Layer 2 of a small transformer language model trained on English Wikipedia (10 layers, counted from 0, width 96).
A neuron's activation on a vector x is ReLU(gate . x + bias) times (in . x + bias), where the dot is the dot product.

Input weights of the MLP neurons that the questions are about. A number n stands for n times 0.00074.
n5 gate (bias -0.410): 82 110 -38 169 -58 21 -24 -98 -95 -61 -129 -24 -156 95 174 130 139 -41 -101 -37 -22 65 227 -22 100 87 104 23 -142 67 -157 94 -6 -217 322 0 -77 -58 64 -17 63 -22 68 -108 -36 -12 -101 83 -152 16 53 -76 -116 39 73 72 181 200 -185 9 -97 53 58 -306 -49 -114 0 59 -87 38 -12 -73 0 -66 -124 -182 112 -40 213 154 -200 -36 -37 -71 104 -10 -50 43 -15 -66 -38 -112 84 118 -16 75
n8 gate (bias -0.519): -69 -3 21 -20 93 3 74 -46 -36 48 -96 -20 -208 124 34 155 -121 -29 -167 -17 -140 38 -60 -80 188 138 7 47 -72 -32 -61 149 19 -7 -156 -4 0 -19 -133 227 -7 177 38 -88 11 193 -196 55 51 -70 209 -339 166 -70 -136 313 -57 55 -107 16 -46 0 74 -91 64 -127 -65 78 62 221 -318 152 -44 154 -130 -166 -34 123 -14 -53 43 72 -102 -11 61 -102 -97 -33 -88 -189 -187 -24 19 193 179 -28
n13 gate (bias -0.330): -70 2 -66 108 23 -42 -58 108 49 73 53 76 -41 32 -74 28 -53 -53 -80 -71 -12 132 25 87 5 -2 -158 -113 27 -94 -93 102 41 -219 -43 87 -49 22 48 84 10 51 0 -83 -159 98 46 108 -37 -95 21 -35 24 50 91 -10 -102 -29 95 106 122 45 2 73 -36 -38 -116 -25 -74 14 -106 -3 195 -105 13 30 -29 38 54 254 -33 93 16 90 112 117 -16 -11 -19 -211 -53 -94 133 5 -138 -102
n37 gate (bias -0.527): 81 86 37 -24 -272 133 3 -8 58 -59 -12 -179 -113 -65 -19 28 93 -23 -63 -98 42 123 98 -53 119 -153 -178 109 57 -20 130 58 51 -14 -72 219 -11 -151 -19 84 -86 8 8 -73 -37 129 -13 -97 194 0 -93 -47 23 77 -197 53 26 53 70 -68 -23 79 -57 151 45 78 131 22 93 197 -104 41 118 -148 58 -13 -142 -7 136 42 -97 -126 -36 -52 24 78 -175 9 -8 -33 98 -104 5 -26 60 -22
n51 gate (bias -0.432): 63 163 -136 -119 108 -51 98 -100 20 159 -57 15 176 -137 -50 -154 -58 -152 -162 -25 58 -176 -23 128 -35 -158 -15 254 -157 -137 194 -159 -50 -67 -24 24 -75 31 26 127 -96 159 150 -32 171 58 -84 -54 138 -3 117 -166 51 101 32 0 95 0 178 90 -156 -76 -74 37 136 -19 10 3 -6 280 -136 210 -180 -67 50 -27 59 -92 85 3 -141 86 -69 -92 112 -27 -109 71 6 -105 -100 0 -15 -13 -20 202
n80 gate (bias -0.469): 175 85 -154 53 23 101 -162 -89 -57 94 -93 149 -204 -9 -65 72 29 -177 127 3 61 -65 33 -30 -107 -49 5 -20 41 17 73 19 13 -44 162 58 54 -270 26 64 -69 137 -159 128 -150 37 -28 -111 -22 11 26 94 96 -178 -46 95 51 76 36 -34 111 -36 -43 207 -45 -35 -26 -114 -68 -92 -87 -76 206 -61 -66 75 -3 -42 -20 110 -48 -11 -119 -97 118 26 144 157 -26 43 19 38 63 -60 110 -116
n98 gate (bias -0.300): 159 111 -42 -112 147 -23 112 3 98 -54 -93 42 -9 12 -120 -8 -104 -119 130 -52 -50 -156 -37 -11 133 79 -76 -37 -120 -193 -79 33 -53 0 -33 6 -33 -130 269 -32 6 68 11 126 -31 -5 89 38 82 -14 -215 -8 99 21 126 69 -108 6 91 -146 44 -245 3 29 102 -133 40 27 19 89 -36 21 -297 56 -204 -52 75 102 71 0 68 -23 57 135 -16 -150 -56 129 -34 0 31 -27 -36 58 9 245
n105 gate (bias -0.294): 43 69 -62 2 -42 -24 69 82 -119 62 -83 87 -133 -181 -48 57 108 18 7 -113 130 -39 -3 97 -89 3 -39 -58 58 -219 20 208 86 59 58 51 -20 -139 63 94 10 -49 235 -34 66 10 -18 -62 -45 -5 105 -31 100 -168 -88 51 21 -149 142 -29 -5 30 -95 67 0 -117 -39 69 28 71 40 60 53 -97 74 -10 44 16 34 33 -63 -29 19 79 -65 37 -207 116 14 -87 136 -181 112 -3 -76 -67
n113 gate (bias -0.391): 132 251 -169 147 -113 -110 0 -197 -81 -108 -72 -46 263 136 -132 -36 -13 -228 -37 -48 59 39 168 65 -6 -125 -132 -3 -58 -200 -57 45 -18 -81 128 89 -19 -106 0 174 -172 -76 -64 -72 134 -25 7 -28 -42 -148 61 -65 55 -16 22 40 104 48 75 -52 0 179 -57 184 -6 122 -91 -3 -10 155 29 -83 161 128 17 61 31 129 -83 141 -197 -81 148 -34 -242 -129 21 100 33 96 -223 -3 -120 180 47 227
n118 gate (bias -0.395): 146 53 -85 27 -70 41 63 84 -13 -103 -75 77 -86 70 52 -157 -87 -148 -73 150 19 -128 32 -87 84 -25 41 -42 -31 -32 -106 -37 28 -211 78 160 0 78 314 124 -137 180 94 0 38 -18 28 56 80 13 73 -165 134 -62 -210 193 -35 -3 119 6 23 33 43 -39 210 -332 103 -6 123 207 -151 66 -54 94 65 61 66 -95 -121 -47 -73 -199 -24 116 -206 -6 -150 10 81 11 -182 -15 -14 -42 169 82
n122 gate (bias -0.299): 59 163 50 42 117 38 44 -8 42 114 -31 36 108 73 24 -77 -83 -39 163 -96 84 -217 25 38 149 -163 8 -118 -80 -175 146 8 -119 3 -160 77 -45 9 248 94 30 -6 48 -58 61 240 16 -103 3 -126 -36 138 132 -101 -51 -140 33 101 38 3 -36 -87 85 -6 68 89 -8 37 -46 0 -207 135 -75 60 -42 -71 105 44 -50 -109 -61 -14 12 146 -11 -62 -12 57 -18 -105 -145 -21 -47 40 28 104
n151 gate (bias -0.598): -97 49 -3 0 -6 31 -186 -38 -76 -13 3 114 -60 56 -94 -91 -113 81 -87 -105 -33 147 -202 41 -3 19 -88 169 -78 97 160 14 -42 -46 110 -63 88 -36 -108 106 49 39 -40 72 -70 135 -25 -124 -8 74 -18 -60 126 96 103 -94 -70 -84 161 -62 56 10 15 -105 -3 73 56 86 -59 -175 -54 -121 69 -181 -14 -23 -71 64 151 89 70 39 12 113 96 51 140 95 56 193 88 -67 -50 -157 -125 -237
n154 gate (bias -0.456): -14 177 -148 46 24 35 3 184 -198 23 -93 174 131 51 -37 24 59 230 -51 -144 -54 59 -17 17 210 47 -61 -49 50 10 133 199 -105 0 11 -154 17 26 -79 -164 58 -155 -3 -213 -112 104 -408 147 -87 -171 60 -31 -18 42 -230 36 258 101 7 -90 -184 235 63 25 -138 -215 -49 119 -77 -90 71 11 94 -102 -39 82 -252 9 -10 158 -35 -112 106 -14 -63 -53 -73 155 -139 31 51 7 84 32 -7 22
n192 gate (bias -0.444): -189 -132 50 29 -47 -20 -89 -111 -35 -15 -3 -35 -214 -92 6 -114 -91 26 -29 -112 25 30 -53 -28 -89 230 52 38 -51 -144 27 -43 -92 248 -70 16 235 7 247 116 -3 233 -78 65 32 23 39 247 39 65 123 0 16 -9 27 143 88 156 -77 -130 -80 -48 -122 -141 166 112 35 88 -82 140 -27 -55 -198 -111 3 66 74 30 25 -240 72 9 -139 41 57 -214 16 -78 6 -25 -19 -3 166 32 -63 125
n237 gate (bias -0.555): 3 6 -275 -54 79 -140 23 -123 136 75 -194 25 243 -105 -41 63 -37 -57 -87 -50 -27 -19 124 24 -95 -138 115 -34 -91 -27 6 -21 3 77 -94 9 117 107 -77 181 6 -48 26 36 21 -133 109 57 18 -129 -114 -104 204 201 -26 -116 -24 25 10 -65 14 149 -52 -47 -17 66 -18 -96 26 238 3 117 55 -182 -74 -61 135 99 -183 -119 -73 -178 177 -101 -41 40 118 -72 28 -55 12 50 186 -9 79 67
n241 gate (bias -0.576): 67 95 62 59 -59 -57 132 -148 -70 98 -77 99 41 -36 -78 -9 -241 178 -126 -150 -168 -7 204 -12 40 -157 20 0 -120 -147 24 64 -36 -12 20 16 -195 100 -46 138 88 43 -6 -96 -19 -82 -129 139 21 -142 6 -89 55 44 -139 -55 25 -71 193 144 -114 -11 173 121 121 -21 47 -30 82 98 163 -39 21 -83 -92 -57 -74 -154 -169 -46 -88 -139 155 85 63 -57 -36 -52 -71 -3 -96 133 87 188 169 169
n5 in (bias -0.034): 83 132 46 176 -163 -75 -53 -35 -69 95 -146 -3 50 -7 113 84 110 -124 -108 -150 3 34 109 38 152 0 92 -11 -99 -85 -238 31 -19 -159 287 124 96 -72 66 22 121 -11 129 -175 50 30 -48 187 -150 10 -16 -24 -154 73 4 17 132 268 -79 -101 -65 79 90 -392 -17 -212 -104 146 -10 19 110 -188 -4 17 -216 -165 151 -75 170 151 -153 97 -112 -107 54 -33 -45 143 65 -127 -7 -62 -38 73 -43 242
n8 in (bias -0.021): 56 -15 133 137 -87 -87 -368 97 -28 184 122 -11 30 -25 -27 -148 -56 -9 -109 -163 -66 -271 239 -19 -69 95 66 32 0 158 128 149 88 -197 55 126 148 76 -37 -45 154 192 34 -12 -139 -22 -4 106 182 -74 47 247 -110 -81 56 -147 95 -233 34 -189 112 9 21 28 -93 -163 -92 -191 -8 -124 80 25 75 35 88 -25 141 -28 -225 -130 277 -155 -17 -12 -147 475 -144 -65 169 39 70 27 0 -137 -51 36
n13 in (bias -0.060): -89 50 -72 27 -15 -29 -107 74 67 -18 17 52 -8 48 -61 69 -16 -104 -45 9 -59 72 10 90 73 -9 -101 -47 49 -27 5 127 39 -206 78 55 -49 23 26 92 21 -26 37 -55 -149 50 149 75 -131 -57 18 66 -53 118 42 -86 -161 -30 60 107 153 -20 -64 32 -14 -31 -7 -83 -77 -84 -131 -33 115 -60 67 9 -2 77 27 275 -34 0 108 27 109 116 -43 -123 -24 -98 -77 -96 120 52 -112 -3
n37 in (bias -0.073): 127 26 29 -55 -135 49 77 -21 13 -101 -8 -167 -77 -203 8 -57 65 -34 -73 -76 -3 50 131 -26 18 -120 -29 123 61 -5 139 123 -21 16 28 202 15 -152 67 133 -163 -37 10 21 -3 84 -41 -115 122 -36 -2 8 16 79 -106 12 37 3 73 -98 -36 -74 -108 89 92 58 229 21 13 132 -74 55 54 -120 86 -53 -142 5 138 112 -106 -136 73 5 38 22 -166 66 -128 21 133 -74 33 49 58 24
n51 in (bias 0.008): 38 328 -24 46 139 79 92 48 100 -4 286 -160 -128 -146 229 -16 158 -24 -41 28 0 30 -154 -28 56 -20 76 66 -228 -25 82 -32 -40 68 105 -101 -134 -131 33 180 -172 -97 35 -61 -181 267 -142 21 -157 -322 -124 184 -51 -38 89 -11 21 -182 262 -132 -4 29 67 201 158 -136 0 -18 -44 244 79 -174 336 -16 220 -150 0 83 -8 -69 -49 -173 -17 -359 74 100 312 -114 -104 7 -48 0 -70 -38 -237 79
n80 in (bias 0.031): -121 -77 179 -57 -87 5 167 -11 0 30 33 -41 38 110 -70 34 82 -108 3 -98 108 -86 -95 -102 -139 171 -11 -59 -50 -46 -33 -6 -49 94 -248 -18 -25 158 143 -39 11 66 86 -204 -20 111 -111 108 36 86 51 0 -57 33 -85 -43 3 -15 19 -46 -45 37 -42 53 -77 -70 -214 125 -118 13 31 12 -147 123 88 98 -82 194 -35 15 -99 -88 34 205 -8 -121 -79 -54 -85 -26 295 67 29 83 -64 213
n98 in (bias -0.086): -191 16 57 -100 80 -126 227 53 -269 185 -138 47 65 134 42 -214 -44 12 117 -103 23 74 173 -105 7 52 -22 3 -55 -130 179 97 -84 92 0 -62 -45 36 45 55 -56 -46 42 60 3 69 22 35 90 59 34 56 -7 -194 29 106 -3 -205 221 46 -165 -113 -58 -205 88 19 148 73 -217 15 -58 153 -132 161 -234 43 -66 83 27 43 -81 297 39 -27 26 140 -24 94 -43 -6 -102 -142 33 140 -74 -164
n105 in (bias -0.065): -64 56 -79 -80 -22 18 56 71 -53 9 -56 37 5 -152 2 88 148 43 73 -43 129 71 -52 107 -29 -24 -39 8 79 -182 -105 206 24 56 125 62 -19 -98 17 69 -22 -49 213 94 -25 33 -6 -39 -60 34 23 -73 72 -205 -8 5 20 -83 48 -12 -27 142 -86 56 71 -117 -68 61 58 -16 77 83 -8 -125 63 -100 -7 50 -7 50 -85 -30 -8 30 -76 28 -214 90 36 -134 138 -96 103 33 -97 22
n113 in (bias -0.064): -222 173 -93 239 -11 -221 28 -55 -160 25 104 21 284 114 -47 -44 -35 -122 -131 -36 121 -151 -7 121 7 -18 -177 64 72 -158 0 -15 114 -183 -48 73 -54 -176 145 108 -271 145 -18 -52 245 38 -46 -124 76 -92 -31 26 -54 -60 29 42 -56 8 52 -142 17 136 -14 246 -78 17 -30 -92 -11 24 -105 -171 245 107 -11 172 209 218 23 -44 -196 -4 16 -8 -201 54 -130 257 -68 141 7 -228 20 150 105 280
n118 in (bias 0.021): -106 -4 31 22 -96 198 -113 34 -43 -198 67 -151 33 77 63 84 0 -125 -103 -204 42 -183 -54 -94 71 130 278 -27 -141 100 -133 -4 100 -117 4 12 41 29 242 -67 -41 111 0 -19 -128 -7 43 -112 115 -201 116 -170 32 -36 -21 94 143 -212 49 125 60 -4 35 32 91 -88 280 64 63 50 -250 -260 35 45 -262 -81 44 68 -235 -16 112 175 -126 90 -232 110 0 -336 95 305 145 201 55 20 58 104
n122 in (bias 0.033): 57 34 -214 -88 -38 22 85 -3 -88 156 -50 -32 4 -248 -40 209 46 20 173 104 -44 125 -269 221 -58 60 238 98 -44 80 -136 145 90 -24 -4 -25 80 -126 121 196 115 -114 17 134 -60 -334 117 65 50 -48 19 -119 -151 45 11 0 -115 -263 -130 39 10 97 -136 107 -66 -28 98 24 -54 -49 128 11 -35 106 184 118 -108 -107 77 -18 -56 137 -231 -102 -73 -96 47 22 48 -59 -21 -81 -144 -135 -52 166
n151 in (bias -0.109): -250 -17 -47 22 108 19 -39 -23 -12 11 -12 11 57 80 -102 3 -107 -14 -22 31 -43 210 -113 -9 80 153 35 47 45 58 28 148 -73 14 9 -66 -166 97 -238 -60 80 44 -59 3 -35 -30 -128 88 51 78 -40 -112 -103 71 168 147 241 -76 -87 -162 -11 -75 56 126 -193 37 27 10 -82 -98 125 6 -26 -204 -92 35 -14 -59 -18 -112 65 3 -31 -83 -45 89 -76 94 -37 84 176 -246 39 135 6 -264
n154 in (bias -0.031): -149 -143 -28 76 154 182 111 359 -70 -127 -21 185 -61 85 203 196 198 -108 -19 -133 67 184 -125 40 8 172 79 41 -78 190 -16 -28 -213 -44 194 142 -132 17 189 -33 36 -213 27 188 -61 -136 -240 63 -152 120 148 -36 -84 -110 -136 68 126 46 0 -67 56 9 73 -116 -222 125 20 174 8 -110 51 13 -159 64 78 41 -76 -136 239 -39 110 -25 68 -90 -93 -128 59 42 -273 -116 -216 70 113 -339 -272 52
n192 in (bias 0.130): 183 -72 -45 -224 21 23 -10 59 -11 -191 76 -92 34 240 61 163 -66 -86 13 -115 138 -26 52 27 243 -102 -49 11 -14 -11 71 184 100 -199 -176 -145 -125 -22 -131 -61 -3 73 -40 -177 0 85 -157 109 129 -114 32 -120 -94 62 80 -125 28 -160 -34 162 -81 -57 -89 -108 -80 -222 195 -12 330 -99 31 150 -123 48 200 -103 10 -96 113 11 145 -216 -104 -163 -44 -47 92 62 -131 57 -97 14 -148 165 63 -9
n237 in (bias -0.082): 30 -29 -175 -6 59 -114 -37 -112 106 -99 -241 103 268 -154 -19 16 -55 -34 -15 25 -188 24 48 188 60 -261 66 181 -34 -16 -53 32 32 96 -177 -81 119 59 -117 164 6 16 47 35 69 -158 175 121 19 -10 -69 3 299 170 -46 -52 23 61 17 -99 -42 106 -130 7 -18 56 -151 6 54 205 63 51 11 -192 -83 -77 46 69 -95 -180 -163 -148 -14 30 -47 46 153 -20 -18 -35 -64 75 181 50 121 222
n241 in (bias 0.127): 0 -10 -88 -23 -7 -68 -136 -31 22 10 7 -79 -96 67 123 -49 216 12 143 123 118 90 -172 131 -52 164 -95 7 174 173 -125 -196 41 86 136 33 180 -132 -14 -276 24 -4 264 49 -46 148 178 -157 -163 171 117 132 -142 -23 15 63 -7 -15 -298 -75 146 202 -103 -123 83 -154 -96 40 -147 -73 72 -81 48 73 101 39 33 37 -64 244 32 39 -123 -29 -226 83 -159 0 0 -98 91 -174 -54 7 -163 5

Each question shows a token from some text and the vector x that enters the MLP there. A number n stands for n times 0.014.

" is": -10 -107 -77 -87 -71 13 121 -52 -7 138 -12 -97 -14 -95 -66 42 70 24 2 166 71 -75 31 30 -229 63 -61 125 142 70 -110 17 -23 4 -8 -57 68 -68 -65 -23 -14 51 -38 -39 -20 140 25 -41 -96 53 41 9 -84 84 -61 24 35 79 110 142 42 -91 60 -28 -91 -1 71 97 -52 -174 25 -11 -12 -25 -84 95 -14 150 78 20 5 -79 -27 -2 -26 53 73 -121 72 89 14 -37 30 -130 -21 -126
The two highest activations, in order: n80, n151

" as": 27 24 138 23 -148 102 59 34 -70 153 3 53 96 -7 108 35 9 -17 41 16 -123 -67 -46 4 -246 15 -3 -34 120 -87 -211 -55 4 165 13 108 17 -99 -63 -24 112 -17 -52 32 -53 88 -30 141 46 143 76 -114 -45 125 -32 -39 -2 34 53 213 0 -44 64 -21 -7 3 33 -35 -17 41 26 -168 -17 41 26 40 -49 84 -24 -8 -17 -48 74 -16 -84 54 39 -173 -59 68 -128 -19 3 -20 -25 -116
Which neuron lights up most? n241

" reg": -7 -65 126 22 -33 -12 40 2 115 0 -37 -31 -90 -33 -88 23 12 46 114 184 -99 20 15 3 -109 -90 -2 -24 84 -108 30 -22 -90 -45 -81 -49 -19 -97 -69 -11 136 -106 88 112 -87 119 -23 20 42 55 -4 77 -97 40 -44 79 80 76 -47 -31 22 -78 13 6 77 37 49 19 142 80 -45 -77 -48 -26 -101 82 63 40 93 17 -86 -100 11 54 -213 62 58 -22 21 166 -121 -86 -39 -83 53 -21
Which neuron lights up most? n37

"-": 48 -183 130 4 22 96 -19 -12 -13 4 71 9 112 -16 37 54 -90 331 58 82 -3 -34 -207 70 -157 -1 -103 -2 69 34 -105 -3 -70 -27 -65 10 97 6 -249 105 -64 15 -80 101 10 -21 85 -99 32 -14 -8 32 -128 57 16 -48 119 -121 -42 122 103 -48 5 -9 -118 -73 43 -79 26 -23 -95 -84 117 113 11 22 -112 32 67 11 52 21 -13 -104 -117 112 -34 -18 -3 25 112 35 85 -27 11 19
Which neuron fires most, and how strongly? n151, at about 0.14

"6)": -48 1 -49 -47 -123 110 38 102 -17 39 152 -9 71 2 116 15 62 56 -19 136 48 -141 -52 46 68 -112 27 73 61 18 -146 -35 -54 -88 0 -48 55 -38 -25 5 -43 -107 -15 166 11 168 -82 30 -94 21 104 77 -76 -71 -128 18 63 63 -9 44 32 -28 -148 80 -95 123 25 131 97 -92 18 -175 -21 54 -69 41 -28 -14 7 5 42 -10 28 -85 -45 13 35 -68 49 120 81 -72 -117 -38 -171 62
Which neuron fires most, and how strongly? n154, at about 0.46

" during": -19 102 35 5 -133 152 3 9 29 27 71 -32 71 8 23 71 15 -20 -111 165 95 -51 -38 57 -137 -2 15 -5 249 -28 -70 -49 79 -46 52 156 -9 -24 -33 -69 11 -52 -94 59 -75 53 -95 0 72 104 4 -27 -102 53 -88 46 114 -75 -55 4 141 -193 -18 -187 -20 1 -46 35 43 59 176 -23 -15 90 -23 86 -102 -67 -53 -8 30 -73 68 -118 42 135 11 -75 -89 28 -23 -62 -23 -102 14 -3
Which neuron lights up most? n37

" sur": -2 -64 166 22 -46 -36 96 -4 -63 -36 -88 11 4 -31 65 2 -23 73 -55 20 73 -87 -32 11 -106 -33 -29 -13 71 -106 22 103 69 -51 -54 -53 113 -35 -65 -26 -109 -207 -72 6 -111 -59 110 168 -3 86 -21 92 58 60 -73 -38 141 28 -45 134 -3 -49 -53 -113 118 58 54 -153 8 26 46 120 79 32 -58 -115 -77 -8 135 3 -24 40 28 -9 39 150 38 -41 0 142 6 -137 35 22 -121 158
Which neuron lights up most? n5

" Red": 38 -72 106 111 -80 27 55 -15 4 28 158 -45 13 -90 55 11 99 116 -35 -13 -86 -13 -28 5 -85 11 -128 -115 12 -109 -130 135 20 56 -124 1 53 38 -122 60 -58 -93 -89 131 -63 41 -5 43 -15 -1 31 -24 32 -75 -85 34 -78 -10 -5 85 36 -142 28 -30 -22 2 -24 72 164 51 96 62 -51 116 59 -50 -36 -11 183 -96 -37 2 -38 -53 84 19 -33 -45 -14 40 -43 -41 183 -28 -101 60
The two highest activations, in order: n105, n192

".": -54 31 120 -50 -10 -3 -47 -67 -35 161 -2 58 83 30 221 44 56 29 -82 87 65 1 -82 -12 -53 -45 24 59 112 24 -113 -5 -89 -16 16 -82 72 -49 -9 15 6 -182 -119 161 -6 76 -155 -68 -147 5 -25 81 -161 123 -6 -96 100 -35 126 55 50 -54 -19 88 -56 -83 77 83 3 -47 26 -19 -119 124 -57 38 30 1 86 -17 65 -54 -5 40 -110 60 66 -59 -121 -23 38 -9 131 44 -79 -164
The two highest activations, in order: n154, n151

" All": -86 15 24 -90 -92 20 44 19 27 64 109 -51 103 -39 -95 -11 125 41 -83 159 -48 -49 -141 3 -98 -13 -96 -20 19 8 -58 119 13 105 -42 47 41 0 -154 -21 47 7 -10 78 -38 37 -6 191 46 64 -19 103 37 -63 -42 139 -11 23 20 75 -43 -83 -126 -118 39 -54 -8 22 159 -53 117 -131 -22 102 42 83 -9 30 74 -26 -57 -62 -34 12 30 26 58 -47 -173 -63 -19 -136 97 -33 5 -23
The two highest activations, in order: n192, n105

" only": 58 -67 61 -37 6 127 90 75 -45 48 8 2 121 68 42 4 95 51 -36 203 -82 -93 60 -33 -232 -7 -46 67 54 -67 65 61 -26 36 -41 11 -49 -14 -46 -24 -29 -13 43 71 -38 -15 43 27 -171 35 12 -42 -42 75 -61 69 151 -43 63 -47 -146 -141 -1 19 -8 -14 85 -185 34 120 64 45 -135 98 -75 117 -29 -2 46 98 18 -26 -35 19 53 -79 80 -124 -57 19 -105 -8 -43 -86 -117 30
Which neuron lights up most? n51

" The": -14 5 76 -4 11 -17 75 -57 33 70 81 -90 97 -43 107 45 43 30 -20 -28 40 -43 -94 46 -27 9 -119 6 118 -85 -70 51 13 -54 -99 -52 7 -2 -45 62 110 18 3 182 -48 -130 88 26 -3 179 -40 131 -54 110 -112 65 1 -31 105 -182 67 -138 35 -82 -9 -13 -27 127 52 -145 -36 -145 -86 190 64 -40 41 6 -47 -9 -61 54 -43 -53 71 -64 97 -47 -7 38 -34 -125 109 -76 34 -108
Which neuron lights up most? n98

"ific": 37 -125 359 -125 -127 -56 57 -77 4 -122 43 12 51 61 79 11 -2 -61 0 160 -1 107 -42 85 -21 36 -25 105 53 5 -69 9 -2 -70 -117 -97 60 49 -66 5 -58 108 -40 169 -131 34 72 28 124 80 4 73 -80 13 -169 31 47 43 -44 8 85 -178 112 35 83 10 -5 -175 41 66 -27 -84 77 20 -94 -55 -97 -11 -27 72 -104 -76 19 43 33 20 -86 -33 -34 65 -2 57 -34 4 69 -123
Which neuron lights up most? n37

" bel": 9 6 114 -51 -132 24 34 28 -14 -32 -10 71 -122 26 2 -47 -100 29 -123 168 -96 -85 28 112 -103 -47 36 -61 87 -62 38 94 17 -12 -130 28 -34 86 -101 -81 23 -128 -72 130 4 -19 -52 -11 -128 163 35 75 -110 76 -209 54 40 96 -65 39 45 27 43 -36 65 24 67 -97 49 -15 62 -2 159 180 10 19 -12 104 -15 -83 -64 87 1 43 6 8 84 -106 -123 -66 -120 -97 -7 -18 24 115
Which neuron lights up most? n241

" football": -8 -85 16 93 51 42 -1 15 -1 102 35 -42 -57 75 127 -36 8 -40 -112 69 -90 74 56 102 -195 7 -54 37 -1 -53 -39 130 7 -90 -6 28 120 55 -191 -43 131 2 -50 92 -174 121 61 158 -52 -72 140 31 -55 5 -39 -25 9 6 -69 8 -15 -64 -128 -5 -83 59 0 -2 21 18 -108 -46 -35 126 -3 24 23 -41 39 -38 19 101 -27 -35 66 109 -91 -11 -72 -21 -113 -108 -26 4 112 27
Which three neurons fire most, strongest first? n8, n13, n5

" U.S.": -25 -63 52 -90 19 -1 -19 -15 61 41 99 -21 32 -67 -45 -55 39 79 -51 46 4 50 47 118 -53 -87 -74 147 45 -63 -58 -25 2 -21 -81 -49 5 25 152 -33 59 29 -58 71 -88 127 -67 131 67 11 18 162 33 -3 21 78 0 -53 14 -55 116 -141 -30 28 40 -72 64 4 112 -4 -48 -211 -44 161 5 -31 59 -201 76 31 102 -63 -55 -106 78 -135 -12 -92 6 126 -23 24 48 -61 -114 -51
Which neuron fires most, and how strongly? n192, at about 1

" and": 24 -97 76 -136 42 -64 74 -20 -34 194 -57 31 187 21 20 90 1 -25 -31 98 80 -86 -36 -53 -79 -9 77 60 108 8 -67 -8 62 44 3 -126 103 -11 -82 -71 -36 -86 -72 35 -12 107 67 -54 11 34 96 -2 -44 230 -3 -80 103 -12 -33 -5 45 -57 17 -38 -73 -59 -45 -5 57 101 22 -187 -88 121 -33 -33 8 -77 85 -40 5 -1 73 -65 -37 27 95 33 -77 -34 20 -102 11 -117 -24 -6
Which neuron lights up most? n237

" Fl": -70 -94 152 5 -103 63 33 -57 -19 -4 -17 31 49 -18 -98 -8 108 87 33 122 -45 11 94 9 -90 -102 -31 50 -34 -15 3 64 16 -99 -146 -52 -73 12 -226 81 50 -13 52 170 12 85 19 74 117 91 -38 14 93 -57 -109 47 70 38 -119 28 114 -100 -61 13 71 38 15 129 84 -44 123 -57 -48 172 97 -74 -16 -2 137 -52 -48 43 -52 -33 -38 -99 -72 -58 -62 -20 -61 -144 -14 69 -176 -7
Which neuron lights up most? n37

" B": 26 -33 164 41 -85 99 61 -46 66 -4 1 -42 39 -72 12 28 63 16 -16 120 15 -78 -61 -60 -156 24 -89 -41 94 28 100 7 -22 3 -10 -31 124 48 -169 3 -28 -108 34 110 -74 -13 99 -37 26 62 3 118 -63 -79 3 83 -48 -74 -11 51 38 -101 -111 -58 -54 -9 -51 296 66 27 -27 -96 -4 209 -29 41 23 33 96 50 12 -56 24 -24 56 -22 -56 19 -77 -80 -20 -108 -41 130 -137 68
Which neuron lights up most? n105

"em": 8 -107 225 -142 39 196 -17 -99 7 129 25 70 83 -116 138 7 -12 -11 -4 100 24 6 -124 -16 57 116 34 174 77 -9 -106 40 28 76 -68 -88 -23 63 -210 12 -79 -110 -49 185 -11 -45 46 124 -108 -65 -64 41 -88 31 -94 -2 -89 -51 -13 -19 14 -133 -135 -12 -32 127 -27 -15 -26 -98 -12 -11 47 32 29 -41 50 192 68 130 -42 -34 -59 -67 2 62 -4 26 2 177 -11 61 -22 -44 39 -3
Which neuron fires most, and how strongly? n151, at about 0.068

" the": -64 61 111 15 15 30 126 -33 28 79 10 -125 135 25 204 83 -2 -25 6 13 -15 -9 -55 -9 -59 46 -89 1 150 -51 -28 18 46 -23 -36 -65 -71 -8 -85 -15 61 -75 -24 31 -48 -36 -17 72 -26 145 -62 96 -85 171 -83 -47 93 19 10 -101 49 -103 -6 -81 22 -82 53 61 28 -69 25 -193 -84 140 63 -84 17 42 -10 65 -65 37 -28 79 59 38 -34 70 -10 5 -15 -32 94 -181 -53 -117
Which neuron lights up most? n5

" League": 49 -3 -94 10 -54 110 -61 -15 2 -46 -38 -21 50 88 143 99 30 -22 20 -69 -62 -19 -43 32 -168 -77 -138 3 57 -39 -91 82 48 -72 -49 -41 -3 42 -218 -58 84 12 -74 171 -18 181 -22 67 -32 24 139 115 -41 -82 -70 132 58 -36 -37 124 14 -66 -55 -42 -53 -1 50 -22 -3 44 9 -117 -137 157 92 111 70 -102 120 -66 -3 -16 -68 -15 25 40 -128 -34 -5 11 83 -24 39 -67 -16 -41
The two highest activations, in order: n105, n80

" (born": 88 38 -23 12 -156 246 59 -145 -12 88 83 -20 -184 15 5 38 54 -25 -43 112 66 -75 -85 59 -215 -38 -23 101 116 109 46 57 -113 -102 -106 -85 93 3 78 11 56 10 -74 73 -49 50 -34 40 25 39 125 37 60 -13 37 -100 26 78 -96 78 79 -4 -68 -28 -38 -42 -51 57 -28 -24 4 -43 -25 108 -149 55 -112 64 -30 -79 128 51 112 -141 -75 110 8 -4 -3 -30 -90 -128 41 10 -71 -113
Which neuron lights up most? n80

" June": 31 13 82 5 -66 174 55 -54 -3 -29 73 95 -9 89 222 69 67 -43 3 76 86 -95 107 70 -134 -144 -43 10 82 -155 30 -17 -109 -2 -102 -46 102 -149 123 9 -90 3 20 69 -121 -54 41 56 -6 -21 34 28 -83 -40 57 106 32 -54 44 21 146 -28 18 -48 -85 30 113 -45 35 -41 30 -1 -64 193 -50 -40 42 -30 68 -113 -34 -8 2 -56 17 50 -28 -62 -10 22 46 -76 15 -97 -53 -63
The two highest activations, in order: n122, n98

" who": -65 -56 -27 -38 -165 103 131 -64 58 177 73 -59 112 149 -64 51 0 -16 -3 1 13 -150 9 34 -88 18 -26 78 92 -151 -81 -19 69 66 -160 -185 104 -11 76 -24 -19 -50 -22 92 -66 89 117 16 88 -30 130 93 -6 54 -60 -21 -48 38 69 62 -70 14 18 -39 -9 90 64 -72 -11 28 24 -90 -49 162 -92 52 -20 -5 -32 -110 -23 57 85 -122 -59 7 119 22 -140 27 -15 -91 -42 -45 -17 -165
Which neuron lights up most? n122

" December": -16 116 107 -38 -86 181 81 -121 22 -60 126 82 96 143 110 -8 19 -82 -22 83 64 -24 58 81 -66 -123 47 -57 37 -233 -15 -41 -90 -45 -33 -44 48 -26 11 -39 -94 -16 -49 -63 -73 -90 10 85 -22 33 53 -29 -111 5 -29 158 99 3 4 99 157 -34 -14 -22 -46 11 64 59 18 -28 -4 41 -97 129 -116 31 59 54 -57 -110 -19 75 40 -39 12 46 5 -53 -62 44 48 -127 -55 -128 -28 -2
The two highest activations, in order: n118, n113